Layer 6 of a small transformer language model trained on English Wikipedia (11 layers, counted from 0, width 64).
A neuron's activation on a vector x is SiLU(gate . x) times (in . x), where the dot is the dot product.

Input weights of the MLP neurons that the questions are about. A number n stands for (n - 128) times 0.0043.
n14 gate: 135, 149, 60, 142, 163, 110, 113, 98, 104, 157, 160, 125, 113, 57, 26, 204, 121, 115, 69, 170, 157, 116, 132, 155, 60, 131, 155, 155, 144, 141, 137, 168, 170, 92, 128, 109, 112, 121, 140, 139, 83, 200, 160, 97, 129, 121, 98, 170, 150, 198, 143, 86, 165, 165, 93, 179, 152, 129, 129, 90, 127, 146, 104, 176
n38 gate: 146, 106, 152, 141, 108, 40, 122, 215, 70, 163, 140, 64, 144, 67, 230, 108, 110, 125, 151, 202, 165, 188, 170, 180, 112, 132, 137, 216, 181, 116, 143, 111, 167, 103, 87, 140, 114, 131, 174, 121, 121, 123, 47, 129, 53, 77, 131, 165, 120, 119, 169, 182, 47, 162, 185, 101, 61, 104, 115, 115, 68, 88, 154, 87
n52 gate: 135, 125, 147, 154, 137, 152, 151, 128, 110, 188, 104, 166, 67, 89, 165, 103, 101, 158, 158, 154, 181, 174, 145, 181, 117, 202, 91, 180, 86, 66, 152, 179, 134, 110, 174, 138, 172, 173, 191, 64, 52, 75, 123, 177, 87, 110, 159, 130, 156, 44, 111, 215, 137, 153, 116, 55, 41, 130, 88, 41, 37, 103, 208, 101
n59 gate: 198, 96, 75, 186, 130, 84, 173, 155, 155, 173, 82, 154, 139, 67, 110, 141, 159, 224, 142, 139, 79, 143, 119, 116, 174, 112, 126, 156, 150, 140, 171, 106, 170, 187, 123, 141, 145, 236, 137, 123, 111, 132, 105, 115, 159, 62, 72, 48, 130, 145, 126, 166, 129, 140, 128, 126, 99, 91, 148, 132, 173, 126, 174, 129
n78 gate: 143, 67, 72, 181, 114, 146, 75, 162, 97, 111, 68, 150, 136, 136, 91, 111, 90, 136, 137, 101, 200, 111, 92, 162, 135, 161, 130, 172, 183, 119, 131, 110, 178, 159, 156, 129, 119, 143, 217, 159, 60, 140, 92, 121, 100, 61, 140, 190, 82, 140, 159, 101, 168, 134, 185, 145, 95, 137, 131, 57, 172, 136, 121, 120
n85 gate: 159, 160, 115, 89, 109, 64, 107, 101, 102, 134, 165, 168, 164, 87, 95, 198, 103, 188, 132, 182, 143, 81, 140, 141, 227, 156, 168, 148, 139, 198, 118, 151, 138, 90, 98, 104, 135, 146, 108, 110, 127, 120, 50, 175, 100, 164, 104, 90, 134, 151, 165, 164, 175, 150, 139, 140, 123, 59, 83, 138, 157, 106, 217, 200
n103 gate: 161, 119, 67, 127, 134, 120, 114, 129, 100, 81, 180, 169, 116, 94, 179, 134, 77, 85, 175, 192, 146, 99, 133, 104, 198, 153, 172, 145, 160, 81, 126, 128, 88, 132, 136, 123, 95, 104, 240, 192, 134, 88, 119, 122, 90, 186, 153, 192, 118, 103, 162, 123, 125, 81, 123, 173, 99, 100, 126, 165, 201, 144, 69, 154
n106 gate: 158, 119, 62, 68, 147, 177, 165, 181, 104, 127, 145, 109, 128, 76, 169, 103, 183, 133, 141, 155, 132, 187, 163, 171, 129, 108, 100, 49, 126, 181, 77, 69, 179, 169, 166, 147, 106, 183, 111, 137, 104, 109, 122, 159, 184, 93, 125, 131, 123, 107, 137, 135, 51, 126, 84, 217, 129, 151, 169, 90, 133, 98, 74, 185
n111 gate: 180, 174, 115, 119, 72, 98, 49, 111, 150, 162, 163, 145, 127, 159, 121, 141, 121, 147, 104, 131, 116, 115, 96, 159, 147, 97, 197, 202, 158, 137, 186, 59, 168, 80, 93, 98, 184, 162, 144, 198, 118, 94, 168, 157, 170, 139, 173, 184, 107, 149, 63, 121, 175, 122, 146, 171, 138, 101, 77, 113, 122, 117, 128, 133
n121 gate: 177, 65, 173, 59, 120, 119, 123, 128, 84, 131, 148, 187, 87, 134, 71, 134, 106, 107, 106, 145, 133, 152, 137, 175, 105, 236, 111, 50, 148, 186, 152, 105, 133, 134, 54, 154, 114, 171, 168, 159, 108, 96, 152, 119, 126, 247, 112, 131, 115, 87, 109, 112, 81, 125, 129, 103, 57, 112, 96, 141, 162, 172, 109, 111
n123 gate: 111, 150, 136, 161, 104, 113, 197, 117, 160, 122, 144, 117, 134, 98, 136, 119, 128, 151, 88, 216, 116, 100, 64, 129, 54, 151, 90, 162, 84, 97, 113, 125, 88, 161, 89, 126, 77, 131, 117, 152, 149, 144, 142, 73, 106, 99, 90, 176, 115, 117, 109, 143, 164, 130, 165, 161, 156, 114, 99, 144, 54, 166, 132, 113
n140 gate: 122, 192, 111, 8, 103, 107, 104, 157, 123, 82, 84, 167, 196, 100, 145, 123, 101, 101, 101, 89, 115, 126, 129, 77, 97, 163, 112, 108, 122, 150, 151, 58, 128, 147, 105, 146, 62, 123, 176, 141, 97, 154, 155, 116, 138, 167, 94, 169, 89, 187, 109, 134, 124, 173, 117, 159, 94, 98, 114, 106, 187, 200, 136, 183
n155 gate: 97, 117, 32, 156, 94, 141, 128, 141, 110, 90, 81, 114, 177, 113, 104, 91, 185, 185, 108, 115, 134, 79, 210, 103, 169, 144, 115, 76, 115, 117, 103, 92, 120, 113, 95, 204, 64, 178, 176, 93, 121, 85, 144, 130, 197, 189, 96, 173, 155, 73, 83, 57, 104, 179, 126, 124, 131, 128, 61, 169, 114, 71, 96, 158
n156 gate: 104, 108, 104, 98, 126, 133, 159, 126, 184, 123, 137, 128, 207, 127, 189, 89, 100, 143, 191, 67, 99, 110, 125, 137, 83, 137, 163, 158, 152, 60, 52, 117, 127, 80, 212, 168, 159, 111, 95, 127, 105, 135, 114, 160, 118, 136, 120, 189, 182, 113, 155, 68, 68, 118, 171, 161, 131, 93, 131, 154, 72, 70, 215, 163
n160 gate: 127, 43, 92, 97, 86, 141, 121, 138, 143, 92, 143, 124, 195, 42, 148, 201, 83, 131, 171, 93, 157, 82, 154, 116, 130, 162, 148, 95, 178, 123, 39, 71, 157, 97, 145, 102, 203, 109, 233, 140, 106, 195, 158, 192, 185, 150, 135, 117, 86, 125, 74, 76, 109, 85, 104, 110, 103, 108, 131, 122, 128, 122, 124, 146
n171 gate: 121, 150, 83, 81, 78, 133, 136, 109, 126, 118, 91, 134, 93, 81, 120, 140, 156, 176, 189, 123, 118, 183, 161, 152, 202, 119, 158, 157, 110, 29, 114, 67, 114, 106, 139, 162, 160, 182, 185, 92, 146, 144, 79, 147, 90, 190, 93, 187, 169, 125, 132, 98, 140, 92, 207, 112, 180, 80, 127, 106, 214, 139, 77, 173
n178 gate: 170, 114, 193, 126, 173, 132, 124, 97, 120, 99, 100, 117, 123, 97, 122, 130, 125, 142, 116, 111, 143, 153, 211, 123, 111, 129, 137, 121, 180, 90, 172, 133, 154, 122, 143, 166, 141, 89, 112, 131, 194, 138, 92, 110, 158, 85, 74, 98, 189, 102, 154, 108, 188, 44, 99, 157, 96, 206, 113, 122, 204, 110, 188, 199
n180 gate: 125, 193, 168, 129, 37, 121, 160, 95, 91, 142, 140, 100, 95, 86, 33, 67, 148, 167, 138, 114, 159, 141, 144, 97, 206, 129, 107, 77, 128, 128, 137, 114, 115, 124, 177, 173, 162, 142, 155, 46, 89, 108, 150, 96, 144, 181, 111, 97, 113, 162, 166, 160, 129, 76, 91, 154, 146, 137, 76, 201, 140, 119, 165, 163
n14 in: 116, 123, 103, 121, 97, 171, 141, 127, 64, 152, 138, 65, 119, 148, 103, 147, 174, 91, 146, 141, 170, 172, 107, 149, 86, 169, 83, 132, 52, 128, 169, 101, 101, 136, 152, 111, 84, 146, 99, 75, 79, 156, 66, 151, 220, 180, 151, 102, 149, 154, 173, 113, 151, 121, 195, 124, 96, 218, 133, 115, 127, 102, 155, 103
n38 in: 76, 79, 109, 160, 166, 103, 91, 128, 102, 158, 135, 105, 174, 169, 131, 143, 75, 151, 129, 115, 182, 125, 96, 195, 212, 90, 137, 115, 119, 135, 203, 124, 167, 26, 124, 142, 107, 127, 148, 131, 77, 120, 180, 109, 118, 179, 97, 150, 115, 92, 116, 118, 86, 123, 111, 190, 187, 115, 126, 101, 147, 104, 140, 169
n52 in: 195, 132, 183, 91, 170, 101, 118, 115, 196, 118, 112, 93, 109, 99, 88, 142, 144, 182, 67, 100, 195, 140, 152, 54, 71, 168, 158, 57, 134, 159, 82, 117, 191, 184, 137, 147, 135, 109, 138, 109, 169, 154, 168, 177, 155, 108, 161, 150, 163, 108, 91, 83, 102, 157, 118, 163, 203, 96, 102, 130, 168, 116, 153, 116
n59 in: 158, 142, 158, 131, 109, 59, 163, 51, 93, 133, 151, 119, 104, 173, 112, 89, 141, 104, 148, 74, 169, 141, 110, 98, 84, 120, 156, 103, 139, 116, 72, 140, 176, 129, 109, 143, 105, 141, 133, 144, 157, 109, 142, 104, 69, 106, 58, 155, 112, 114, 122, 79, 122, 78, 160, 221, 200, 99, 64, 103, 151, 210, 135, 156
n78 in: 130, 147, 174, 126, 127, 152, 129, 153, 91, 110, 162, 131, 112, 113, 61, 63, 105, 70, 177, 140, 81, 96, 98, 45, 151, 188, 87, 150, 118, 130, 125, 141, 163, 155, 151, 128, 91, 157, 140, 137, 198, 102, 146, 153, 116, 141, 144, 135, 137, 29, 88, 74, 152, 156, 118, 145, 113, 111, 94, 149, 91, 142, 62, 110
n85 in: 150, 140, 174, 190, 114, 120, 130, 132, 147, 153, 179, 167, 149, 134, 108, 123, 73, 203, 88, 149, 130, 144, 95, 160, 177, 66, 180, 176, 117, 162, 115, 173, 105, 116, 88, 93, 178, 79, 149, 43, 164, 179, 186, 65, 118, 131, 172, 69, 49, 121, 113, 114, 133, 89, 61, 108, 125, 111, 76, 176, 96, 127, 70, 129
n103 in: 92, 160, 196, 124, 127, 170, 96, 135, 52, 144, 179, 156, 175, 130, 160, 92, 182, 113, 149, 105, 152, 81, 171, 180, 91, 110, 184, 140, 59, 143, 155, 131, 215, 119, 177, 132, 94, 145, 140, 115, 151, 151, 136, 80, 136, 150, 153, 155, 173, 128, 115, 178, 118, 104, 187, 155, 117, 107, 163, 111, 130, 148, 180, 195
n106 in: 80, 146, 121, 104, 154, 117, 181, 106, 66, 76, 158, 143, 101, 138, 93, 152, 103, 152, 66, 174, 114, 123, 91, 100, 143, 163, 178, 80, 199, 117, 158, 114, 151, 134, 50, 94, 131, 118, 120, 141, 166, 196, 85, 140, 191, 117, 168, 143, 128, 152, 87, 123, 106, 146, 143, 110, 175, 178, 75, 130, 104, 98, 108, 174
n111 in: 160, 210, 123, 142, 82, 62, 127, 117, 80, 167, 152, 147, 203, 166, 108, 81, 55, 127, 153, 107, 70, 152, 121, 94, 191, 91, 156, 155, 170, 144, 169, 105, 146, 107, 121, 168, 106, 22, 169, 155, 108, 154, 89, 141, 118, 176, 128, 164, 128, 145, 112, 129, 122, 64, 197, 112, 96, 183, 86, 89, 143, 169, 162, 170
n121 in: 194, 100, 196, 107, 131, 90, 89, 105, 70, 127, 115, 133, 92, 138, 52, 64, 155, 110, 181, 120, 201, 176, 127, 149, 47, 158, 103, 126, 115, 147, 115, 157, 135, 151, 107, 118, 106, 132, 151, 119, 74, 156, 111, 148, 144, 162, 144, 96, 92, 125, 235, 105, 80, 173, 167, 74, 169, 75, 148, 162, 135, 102, 135, 156
n123 in: 131, 111, 152, 158, 168, 137, 133, 87, 90, 143, 132, 159, 164, 159, 81, 95, 126, 169, 72, 140, 123, 94, 95, 179, 126, 85, 103, 157, 171, 114, 121, 165, 150, 108, 71, 69, 136, 158, 142, 183, 153, 151, 140, 117, 96, 126, 73, 183, 107, 98, 136, 93, 124, 120, 135, 191, 155, 68, 103, 59, 79, 101, 77, 128
n140 in: 95, 120, 139, 103, 105, 110, 170, 155, 86, 118, 178, 100, 176, 185, 96, 95, 61, 178, 201, 180, 106, 102, 126, 155, 151, 29, 197, 204, 130, 139, 86, 187, 148, 103, 97, 143, 127, 125, 108, 112, 113, 130, 173, 134, 90, 171, 111, 108, 115, 148, 146, 109, 149, 135, 164, 68, 122, 100, 151, 184, 76, 119, 187, 188
n155 in: 90, 157, 170, 163, 174, 140, 164, 120, 150, 69, 150, 134, 101, 106, 81, 138, 130, 86, 89, 131, 88, 117, 157, 167, 177, 141, 52, 174, 113, 143, 135, 88, 140, 146, 206, 114, 183, 116, 145, 206, 93, 127, 162, 172, 72, 154, 205, 59, 119, 76, 71, 162, 142, 115, 151, 97, 121, 112, 90, 60, 155, 168, 142, 154
n156 in: 121, 156, 149, 131, 86, 184, 112, 161, 104, 54, 75, 150, 166, 142, 150, 126, 93, 34, 124, 127, 162, 120, 134, 65, 160, 99, 93, 136, 85, 151, 123, 163, 81, 122, 169, 94, 126, 114, 130, 59, 182, 153, 66, 130, 190, 151, 90, 130, 137, 178, 160, 135, 65, 149, 107, 68, 113, 150, 83, 106, 91, 136, 54, 196
n160 in: 134, 152, 148, 90, 82, 132, 133, 79, 145, 125, 127, 181, 118, 118, 129, 59, 92, 119, 178, 140, 162, 169, 200, 156, 115, 161, 145, 147, 125, 94, 154, 69, 190, 108, 153, 148, 143, 156, 159, 100, 98, 98, 156, 80, 137, 131, 139, 145, 104, 149, 73, 130, 129, 183, 178, 112, 201, 76, 200, 72, 63, 140, 89, 126
n171 in: 88, 136, 157, 97, 80, 138, 112, 82, 78, 170, 157, 155, 66, 110, 120, 112, 111, 185, 159, 124, 96, 148, 157, 112, 164, 144, 177, 81, 123, 79, 133, 134, 182, 128, 117, 200, 112, 121, 55, 103, 92, 140, 146, 41, 99, 101, 59, 152, 132, 76, 149, 129, 157, 56, 135, 214, 113, 105, 169, 127, 90, 167, 105, 140
n178 in: 114, 88, 192, 89, 177, 71, 85, 114, 122, 126, 114, 105, 245, 90, 90, 131, 110, 166, 184, 221, 131, 109, 126, 80, 97, 110, 148, 119, 165, 126, 95, 121, 177, 145, 105, 77, 153, 45, 132, 157, 75, 155, 106, 111, 86, 138, 123, 171, 141, 150, 152, 141, 157, 103, 141, 189, 139, 85, 155, 130, 152, 104, 118, 91
n180 in: 165, 177, 137, 149, 135, 63, 126, 111, 73, 61, 171, 122, 174, 98, 115, 158, 139, 80, 160, 175, 85, 95, 122, 73, 132, 163, 120, 114, 123, 60, 203, 173, 47, 86, 114, 104, 107, 119, 113, 137, 103, 131, 134, 189, 155, 176, 103, 105, 118, 141, 125, 68, 190, 121, 134, 120, 188, 129, 81, 190, 122, 164, 132, 152

Each question shows a token from some text and the vector x that enters the MLP there. A number n stands for (n - 128) times 0.035.

"\n": 112, 116, 119, 159, 142, 181, 132, 158, 152, 92, 146, 97, 116, 143, 94, 127, 127, 149, 172, 142, 163, 95, 168, 154, 147, 94, 113, 116, 115, 156, 157, 158, 155, 146, 148, 140, 132, 97, 123, 125, 112, 86, 146, 119, 114, 171, 119, 111, 70, 112, 119, 84, 113, 121, 124, 109, 182, 85, 81, 93, 142, 110, 102, 100
The neuron with the highest activation: n155

"ron": 99, 159, 126, 104, 102, 193, 43, 112, 107, 127, 150, 161, 117, 110, 153, 68, 87, 128, 131, 128, 156, 125, 158, 142, 131, 133, 176, 120, 104, 71, 124, 136, 157, 108, 164, 109, 137, 147, 139, 115, 134, 123, 156, 78, 133, 97, 142, 164, 122, 156, 104, 158, 158, 104, 151, 143, 144, 141, 126, 142, 131, 168, 100, 130
Which two neurons fire most, strongest first? n103, n171

"ter": 105, 121, 107, 128, 119, 124, 155, 139, 167, 139, 148, 112, 133, 145, 84, 122, 85, 67, 141, 143, 115, 143, 113, 151, 129, 116, 131, 97, 124, 106, 124, 184, 117, 124, 126, 160, 78, 139, 108, 115, 166, 143, 168, 141, 118, 152, 85, 130, 142, 146, 110, 129, 134, 109, 111, 133, 89, 130, 108, 87, 118, 210, 144, 136
Which neuron fires most, and how strongly? n140, at about 1.4

" song": 160, 200, 130, 127, 139, 133, 165, 68, 164, 107, 146, 82, 137, 118, 97, 76, 118, 96, 127, 115, 109, 125, 173, 158, 103, 164, 190, 73, 105, 139, 120, 131, 113, 145, 169, 130, 78, 135, 118, 96, 101, 149, 164, 149, 102, 70, 129, 120, 106, 142, 129, 103, 120, 127, 131, 139, 156, 117, 99, 108, 126, 133, 125, 105
Which two neurons fire most, strongest first? n180, n38

"eb": 98, 61, 104, 126, 126, 110, 141, 170, 129, 137, 168, 189, 131, 154, 121, 86, 159, 98, 141, 108, 111, 115, 132, 99, 118, 131, 116, 148, 134, 172, 151, 70, 112, 148, 147, 130, 112, 122, 123, 48, 160, 123, 100, 157, 120, 113, 105, 101, 109, 147, 121, 156, 170, 120, 164, 151, 117, 102, 140, 106, 138, 170, 152, 135
Which three neurons fire most, strongest first? n59, n78, n52

" |": 90, 174, 133, 134, 116, 133, 112, 118, 96, 123, 131, 112, 111, 210, 126, 119, 133, 57, 124, 144, 90, 103, 91, 98, 127, 119, 150, 153, 127, 127, 144, 139, 135, 143, 155, 102, 110, 128, 67, 111, 128, 132, 123, 129, 164, 133, 138, 104, 145, 160, 127, 124, 162, 107, 142, 94, 113, 138, 126, 138, 97, 78, 136, 97
Which neuron fires most, and how strongly? n52, at about 0.71

"e": 131, 127, 120, 125, 121, 136, 145, 136, 155, 117, 82, 146, 132, 193, 149, 171, 124, 148, 133, 122, 121, 167, 130, 144, 97, 112, 144, 153, 80, 97, 146, 174, 126, 119, 135, 119, 90, 128, 109, 169, 101, 119, 162, 208, 195, 120, 127, 126, 131, 130, 119, 133, 123, 131, 120, 148, 133, 137, 162, 59, 162, 122, 129, 180
The neuron with the highest activation: n85

"n": 186, 90, 149, 180, 129, 134, 126, 181, 113, 116, 143, 115, 121, 189, 136, 102, 112, 196, 166, 132, 136, 65, 134, 134, 125, 131, 139, 148, 130, 151, 111, 148, 133, 120, 143, 127, 102, 151, 105, 108, 127, 136, 133, 148, 146, 160, 57, 110, 149, 160, 144, 123, 117, 155, 134, 105, 161, 107, 121, 99, 130, 155, 143, 186
The neuron with the highest activation: n59

" War": 170, 156, 69, 93, 137, 142, 156, 112, 139, 129, 164, 92, 159, 107, 117, 117, 122, 116, 161, 121, 115, 97, 131, 145, 139, 139, 165, 104, 130, 114, 115, 142, 81, 159, 123, 123, 91, 157, 124, 55, 140, 117, 224, 150, 61, 133, 135, 120, 155, 140, 141, 94, 162, 122, 119, 155, 133, 145, 120, 103, 93, 142, 106, 138
Which neuron fires most, and how strongly? n180, at about 1.3

"ri": 135, 156, 144, 118, 109, 129, 138, 159, 122, 168, 131, 153, 111, 121, 79, 112, 132, 89, 106, 114, 147, 135, 108, 94, 137, 80, 114, 106, 65, 70, 146, 115, 137, 131, 131, 152, 155, 122, 131, 144, 159, 123, 80, 186, 101, 179, 163, 133, 114, 111, 116, 135, 151, 121, 34, 107, 103, 122, 122, 135, 169, 152, 143, 101
The neuron with the highest activation: n180

" 198": 133, 157, 184, 155, 126, 183, 120, 191, 105, 117, 160, 129, 138, 125, 153, 125, 122, 156, 156, 128, 115, 163, 145, 156, 183, 122, 104, 119, 112, 134, 137, 133, 92, 158, 148, 142, 134, 147, 137, 104, 133, 105, 165, 161, 130, 83, 147, 144, 115, 156, 99, 152, 97, 59, 143, 175, 182, 115, 145, 116, 82, 97, 131, 118
The neuron with the highest activation: n38

"et": 114, 184, 129, 105, 131, 165, 121, 69, 145, 129, 153, 120, 110, 102, 125, 123, 101, 100, 88, 168, 127, 119, 140, 144, 136, 111, 131, 154, 112, 115, 148, 114, 141, 120, 118, 140, 114, 153, 114, 167, 122, 147, 146, 118, 142, 61, 115, 95, 71, 148, 130, 125, 129, 167, 125, 144, 140, 104, 158, 96, 144, 213, 117, 137
The neuron with the highest activation: n123

" ": 56, 147, 180, 157, 164, 123, 116, 101, 116, 130, 143, 129, 82, 176, 118, 137, 145, 125, 169, 150, 86, 96, 128, 127, 111, 139, 142, 179, 161, 108, 115, 111, 150, 161, 171, 104, 111, 174, 121, 145, 139, 124, 111, 115, 171, 126, 125, 84, 142, 138, 101, 94, 157, 116, 104, 149, 99, 149, 140, 112, 107, 127, 108, 60
The neuron with the highest activation: n38

" in": 122, 104, 110, 74, 190, 148, 130, 163, 129, 109, 128, 114, 142, 224, 147, 138, 118, 154, 133, 101, 111, 98, 142, 158, 109, 155, 91, 102, 107, 117, 104, 155, 104, 117, 103, 145, 141, 146, 93, 118, 134, 131, 149, 130, 137, 128, 123, 102, 94, 118, 109, 139, 124, 167, 128, 158, 142, 161, 120, 97, 127, 91, 117, 98
Which two neurons fire most, strongest first? n111, n106

"amp": 152, 134, 104, 73, 128, 129, 141, 138, 175, 115, 180, 157, 62, 107, 77, 105, 139, 154, 104, 106, 136, 85, 136, 118, 129, 140, 156, 99, 122, 120, 133, 149, 107, 163, 169, 145, 139, 105, 103, 67, 132, 153, 146, 108, 136, 160, 84, 123, 91, 170, 131, 156, 105, 130, 105, 105, 105, 120, 119, 87, 95, 128, 150, 93
Which neuron fires most, and how strongly? n52, at about 1.3

" area": 126, 170, 103, 128, 173, 139, 174, 58, 155, 95, 149, 137, 103, 152, 149, 139, 124, 127, 141, 140, 131, 138, 130, 149, 182, 133, 199, 115, 124, 138, 141, 134, 124, 148, 113, 145, 70, 179, 108, 154, 95, 149, 140, 145, 101, 78, 116, 152, 135, 116, 138, 131, 125, 129, 121, 135, 141, 105, 151, 112, 103, 178, 75, 146
Which three neurons fire most, strongest first? n171, n106, n123

" of": 161, 98, 84, 65, 154, 140, 124, 113, 124, 113, 104, 92, 139, 225, 148, 174, 129, 158, 118, 145, 120, 118, 104, 140, 129, 140, 101, 131, 103, 106, 126, 140, 118, 99, 113, 147, 122, 125, 96, 146, 122, 143, 115, 144, 133, 129, 132, 93, 104, 114, 131, 117, 113, 166, 87, 146, 125, 163, 149, 69, 129, 101, 118, 145
Which two neurons fire most, strongest first? n106, n103

"ag": 149, 103, 116, 127, 164, 114, 119, 104, 148, 127, 147, 114, 103, 114, 115, 133, 122, 141, 91, 147, 172, 97, 128, 159, 172, 99, 116, 148, 123, 106, 135, 101, 130, 166, 115, 105, 97, 121, 155, 159, 162, 174, 143, 100, 135, 152, 183, 71, 111, 138, 131, 161, 154, 158, 152, 126, 91, 116, 105, 123, 131, 187, 157, 93
Which two neurons fire most, strongest first? n85, n171

" re": 116, 91, 101, 168, 198, 125, 126, 88, 105, 120, 101, 101, 113, 136, 152, 99, 112, 133, 157, 137, 119, 123, 152, 118, 152, 115, 128, 138, 116, 125, 97, 181, 132, 207, 158, 109, 133, 113, 124, 110, 125, 135, 199, 117, 114, 97, 133, 82, 103, 139, 89, 113, 83, 141, 133, 123, 164, 120, 151, 142, 138, 117, 142, 44
The neuron with the highest activation: n14

" att": 153, 133, 140, 126, 178, 150, 64, 76, 143, 124, 118, 131, 135, 100, 123, 105, 137, 108, 168, 147, 119, 113, 104, 132, 127, 158, 135, 161, 135, 102, 148, 136, 169, 132, 160, 91, 153, 88, 120, 126, 98, 134, 134, 73, 153, 102, 134, 51, 155, 136, 125, 145, 129, 170, 123, 133, 183, 102, 121, 102, 118, 86, 108, 82
The neuron with the highest activation: n52

"my": 118, 177, 111, 116, 152, 144, 106, 121, 102, 91, 127, 83, 126, 149, 119, 95, 111, 134, 130, 93, 139, 128, 130, 134, 170, 138, 124, 126, 123, 79, 144, 134, 117, 112, 135, 165, 48, 161, 89, 122, 146, 115, 158, 119, 100, 127, 116, 124, 117, 122, 120, 126, 123, 142, 121, 129, 116, 132, 131, 113, 127, 214, 132, 115
Which neuron fires most, and how strongly? n171, at about 0.94

".": 161, 135, 118, 90, 107, 168, 104, 125, 194, 110, 112, 122, 134, 187, 143, 115, 118, 113, 122, 131, 139, 131, 148, 145, 147, 97, 98, 102, 114, 150, 138, 124, 109, 148, 154, 161, 126, 123, 131, 181, 116, 75, 145, 140, 142, 177, 116, 127, 120, 132, 95, 99, 82, 97, 141, 104, 131, 107, 124, 67, 148, 89, 93, 124
Which neuron fires most, and how strongly? n155, at about 2.5

"ul": 125, 100, 85, 121, 142, 138, 101, 151, 101, 151, 147, 106, 142, 132, 139, 131, 108, 171, 120, 133, 114, 126, 166, 142, 149, 102, 121, 165, 89, 117, 135, 134, 152, 151, 157, 117, 99, 153, 105, 131, 159, 129, 111, 137, 106, 144, 157, 140, 108, 96, 116, 184, 110, 110, 133, 109, 127, 146, 130, 155, 132, 224, 126, 161
Which three neurons fire most, strongest first? n103, n38, n171

"ff": 160, 137, 138, 102, 98, 101, 157, 147, 124, 160, 127, 130, 157, 144, 135, 126, 155, 151, 96, 120, 163, 127, 66, 160, 141, 147, 99, 141, 116, 84, 146, 119, 169, 101, 159, 99, 119, 142, 102, 105, 175, 108, 190, 111, 101, 115, 97, 69, 137, 160, 116, 138, 131, 80, 151, 141, 113, 90, 154, 121, 109, 158, 128, 152
Which neuron fires most, and how strongly? n59, at about 3.1

"k": 153, 111, 146, 126, 166, 140, 159, 152, 118, 113, 140, 107, 117, 139, 48, 114, 118, 104, 86, 122, 155, 139, 87, 170, 155, 95, 134, 141, 129, 87, 141, 144, 164, 143, 189, 116, 104, 109, 123, 135, 157, 159, 168, 167, 114, 155, 179, 141, 129, 176, 77, 145, 159, 105, 134, 135, 114, 133, 130, 70, 135, 164, 107, 137
The neuron with the highest activation: n78

"it": 79, 133, 140, 118, 139, 186, 36, 170, 112, 157, 151, 148, 128, 110, 134, 104, 102, 160, 63, 110, 104, 148, 134, 155, 103, 102, 139, 124, 171, 109, 120, 113, 179, 156, 120, 105, 128, 129, 118, 142, 135, 129, 112, 116, 148, 126, 97, 128, 130, 109, 154, 179, 114, 150, 44, 135, 147, 97, 100, 111, 151, 128, 121, 97
The neuron with the highest activation: n180

"M": 126, 117, 167, 127, 102, 135, 108, 136, 138, 155, 129, 127, 104, 172, 130, 138, 113, 96, 113, 110, 171, 78, 125, 197, 144, 99, 185, 155, 152, 138, 146, 135, 153, 127, 120, 115, 150, 94, 122, 90, 130, 132, 110, 157, 150, 164, 127, 151, 171, 121, 125, 150, 95, 155, 134, 87, 204, 155, 161, 128, 130, 136, 123, 86
Which two neurons fire most, strongest first? n38, n180

"S": 138, 98, 155, 138, 110, 121, 95, 146, 163, 126, 113, 126, 90, 159, 118, 102, 101, 80, 128, 95, 171, 75, 120, 155, 97, 93, 183, 139, 144, 139, 136, 167, 121, 134, 114, 119, 140, 165, 149, 103, 125, 111, 156, 128, 131, 139, 110, 111, 176, 154, 114, 134, 117, 148, 95, 87, 185, 136, 193, 163, 114, 140, 111, 90
The neuron with the highest activation: n155

" vers": 157, 134, 164, 107, 97, 134, 140, 87, 177, 131, 168, 92, 122, 147, 87, 55, 98, 92, 102, 103, 126, 114, 133, 119, 100, 185, 164, 152, 97, 117, 138, 146, 130, 156, 147, 144, 140, 134, 88, 128, 128, 137, 113, 138, 139, 102, 147, 102, 127, 174, 141, 159, 128, 110, 103, 91, 164, 75, 99, 107, 122, 149, 136, 131
Which two neurons fire most, strongest first? n38, n52

" Mar": 136, 107, 84, 127, 144, 153, 116, 140, 132, 139, 166, 159, 132, 159, 117, 99, 145, 123, 119, 150, 126, 142, 113, 115, 129, 174, 101, 133, 132, 79, 143, 153, 59, 194, 148, 110, 133, 128, 119, 129, 149, 149, 151, 190, 134, 131, 147, 118, 180, 131, 167, 133, 97, 134, 170, 94, 142, 130, 125, 143, 138, 178, 180, 91
The neuron with the highest activation: n38

"r": 127, 127, 148, 143, 195, 146, 111, 85, 126, 155, 158, 126, 174, 113, 127, 121, 152, 125, 132, 193, 140, 93, 156, 145, 102, 93, 184, 100, 165, 147, 98, 159, 124, 96, 159, 111, 111, 114, 114, 111, 146, 105, 78, 134, 103, 121, 103, 114, 87, 131, 147, 146, 85, 78, 109, 107, 105, 101, 175, 160, 154, 142, 132, 90
The neuron with the highest activation: n178

"20": 74, 105, 226, 169, 110, 109, 131, 187, 128, 114, 141, 113, 156, 144, 149, 92, 150, 114, 90, 136, 119, 150, 117, 141, 126, 130, 132, 73, 131, 132, 142, 136, 76, 126, 189, 148, 99, 137, 139, 113, 116, 104, 155, 141, 173, 108, 101, 134, 172, 119, 157, 136, 137, 113, 109, 128, 171, 131, 142, 101, 95, 117, 161, 85
Which neuron fires most, and how strongly? n180, at about 0.69

" Be": 178, 157, 101, 128, 196, 126, 67, 138, 145, 132, 143, 84, 147, 142, 111, 110, 135, 145, 143, 108, 148, 100, 57, 126, 154, 90, 116, 109, 160, 92, 100, 165, 182, 174, 141, 121, 142, 104, 133, 128, 177, 131, 169, 140, 102, 152, 127, 121, 132, 172, 159, 128, 102, 125, 112, 129, 142, 154, 131, 92, 103, 118, 140, 105
The neuron with the highest activation: n171

"V": 108, 142, 159, 130, 164, 107, 114, 178, 138, 149, 143, 112, 137, 154, 117, 121, 119, 162, 79, 85, 127, 88, 143, 100, 122, 139, 163, 148, 142, 130, 113, 124, 141, 133, 165, 65, 142, 120, 130, 121, 146, 126, 185, 171, 131, 157, 137, 123, 101, 129, 148, 130, 148, 117, 105, 93, 185, 141, 198, 132, 140, 169, 150, 69
The neuron with the highest activation: n171

" B": 138, 85, 122, 124, 113, 165, 89, 96, 167, 178, 121, 105, 129, 155, 86, 160, 137, 86, 133, 102, 165, 85, 140, 145, 150, 125, 122, 77, 110, 150, 143, 114, 146, 130, 169, 127, 147, 100, 117, 106, 145, 107, 162, 135, 131, 133, 126, 149, 99, 125, 112, 120, 141, 96, 148, 97, 202, 128, 117, 86, 134, 114, 141, 76
Which neuron fires most, and how strongly? n160, at about 1.4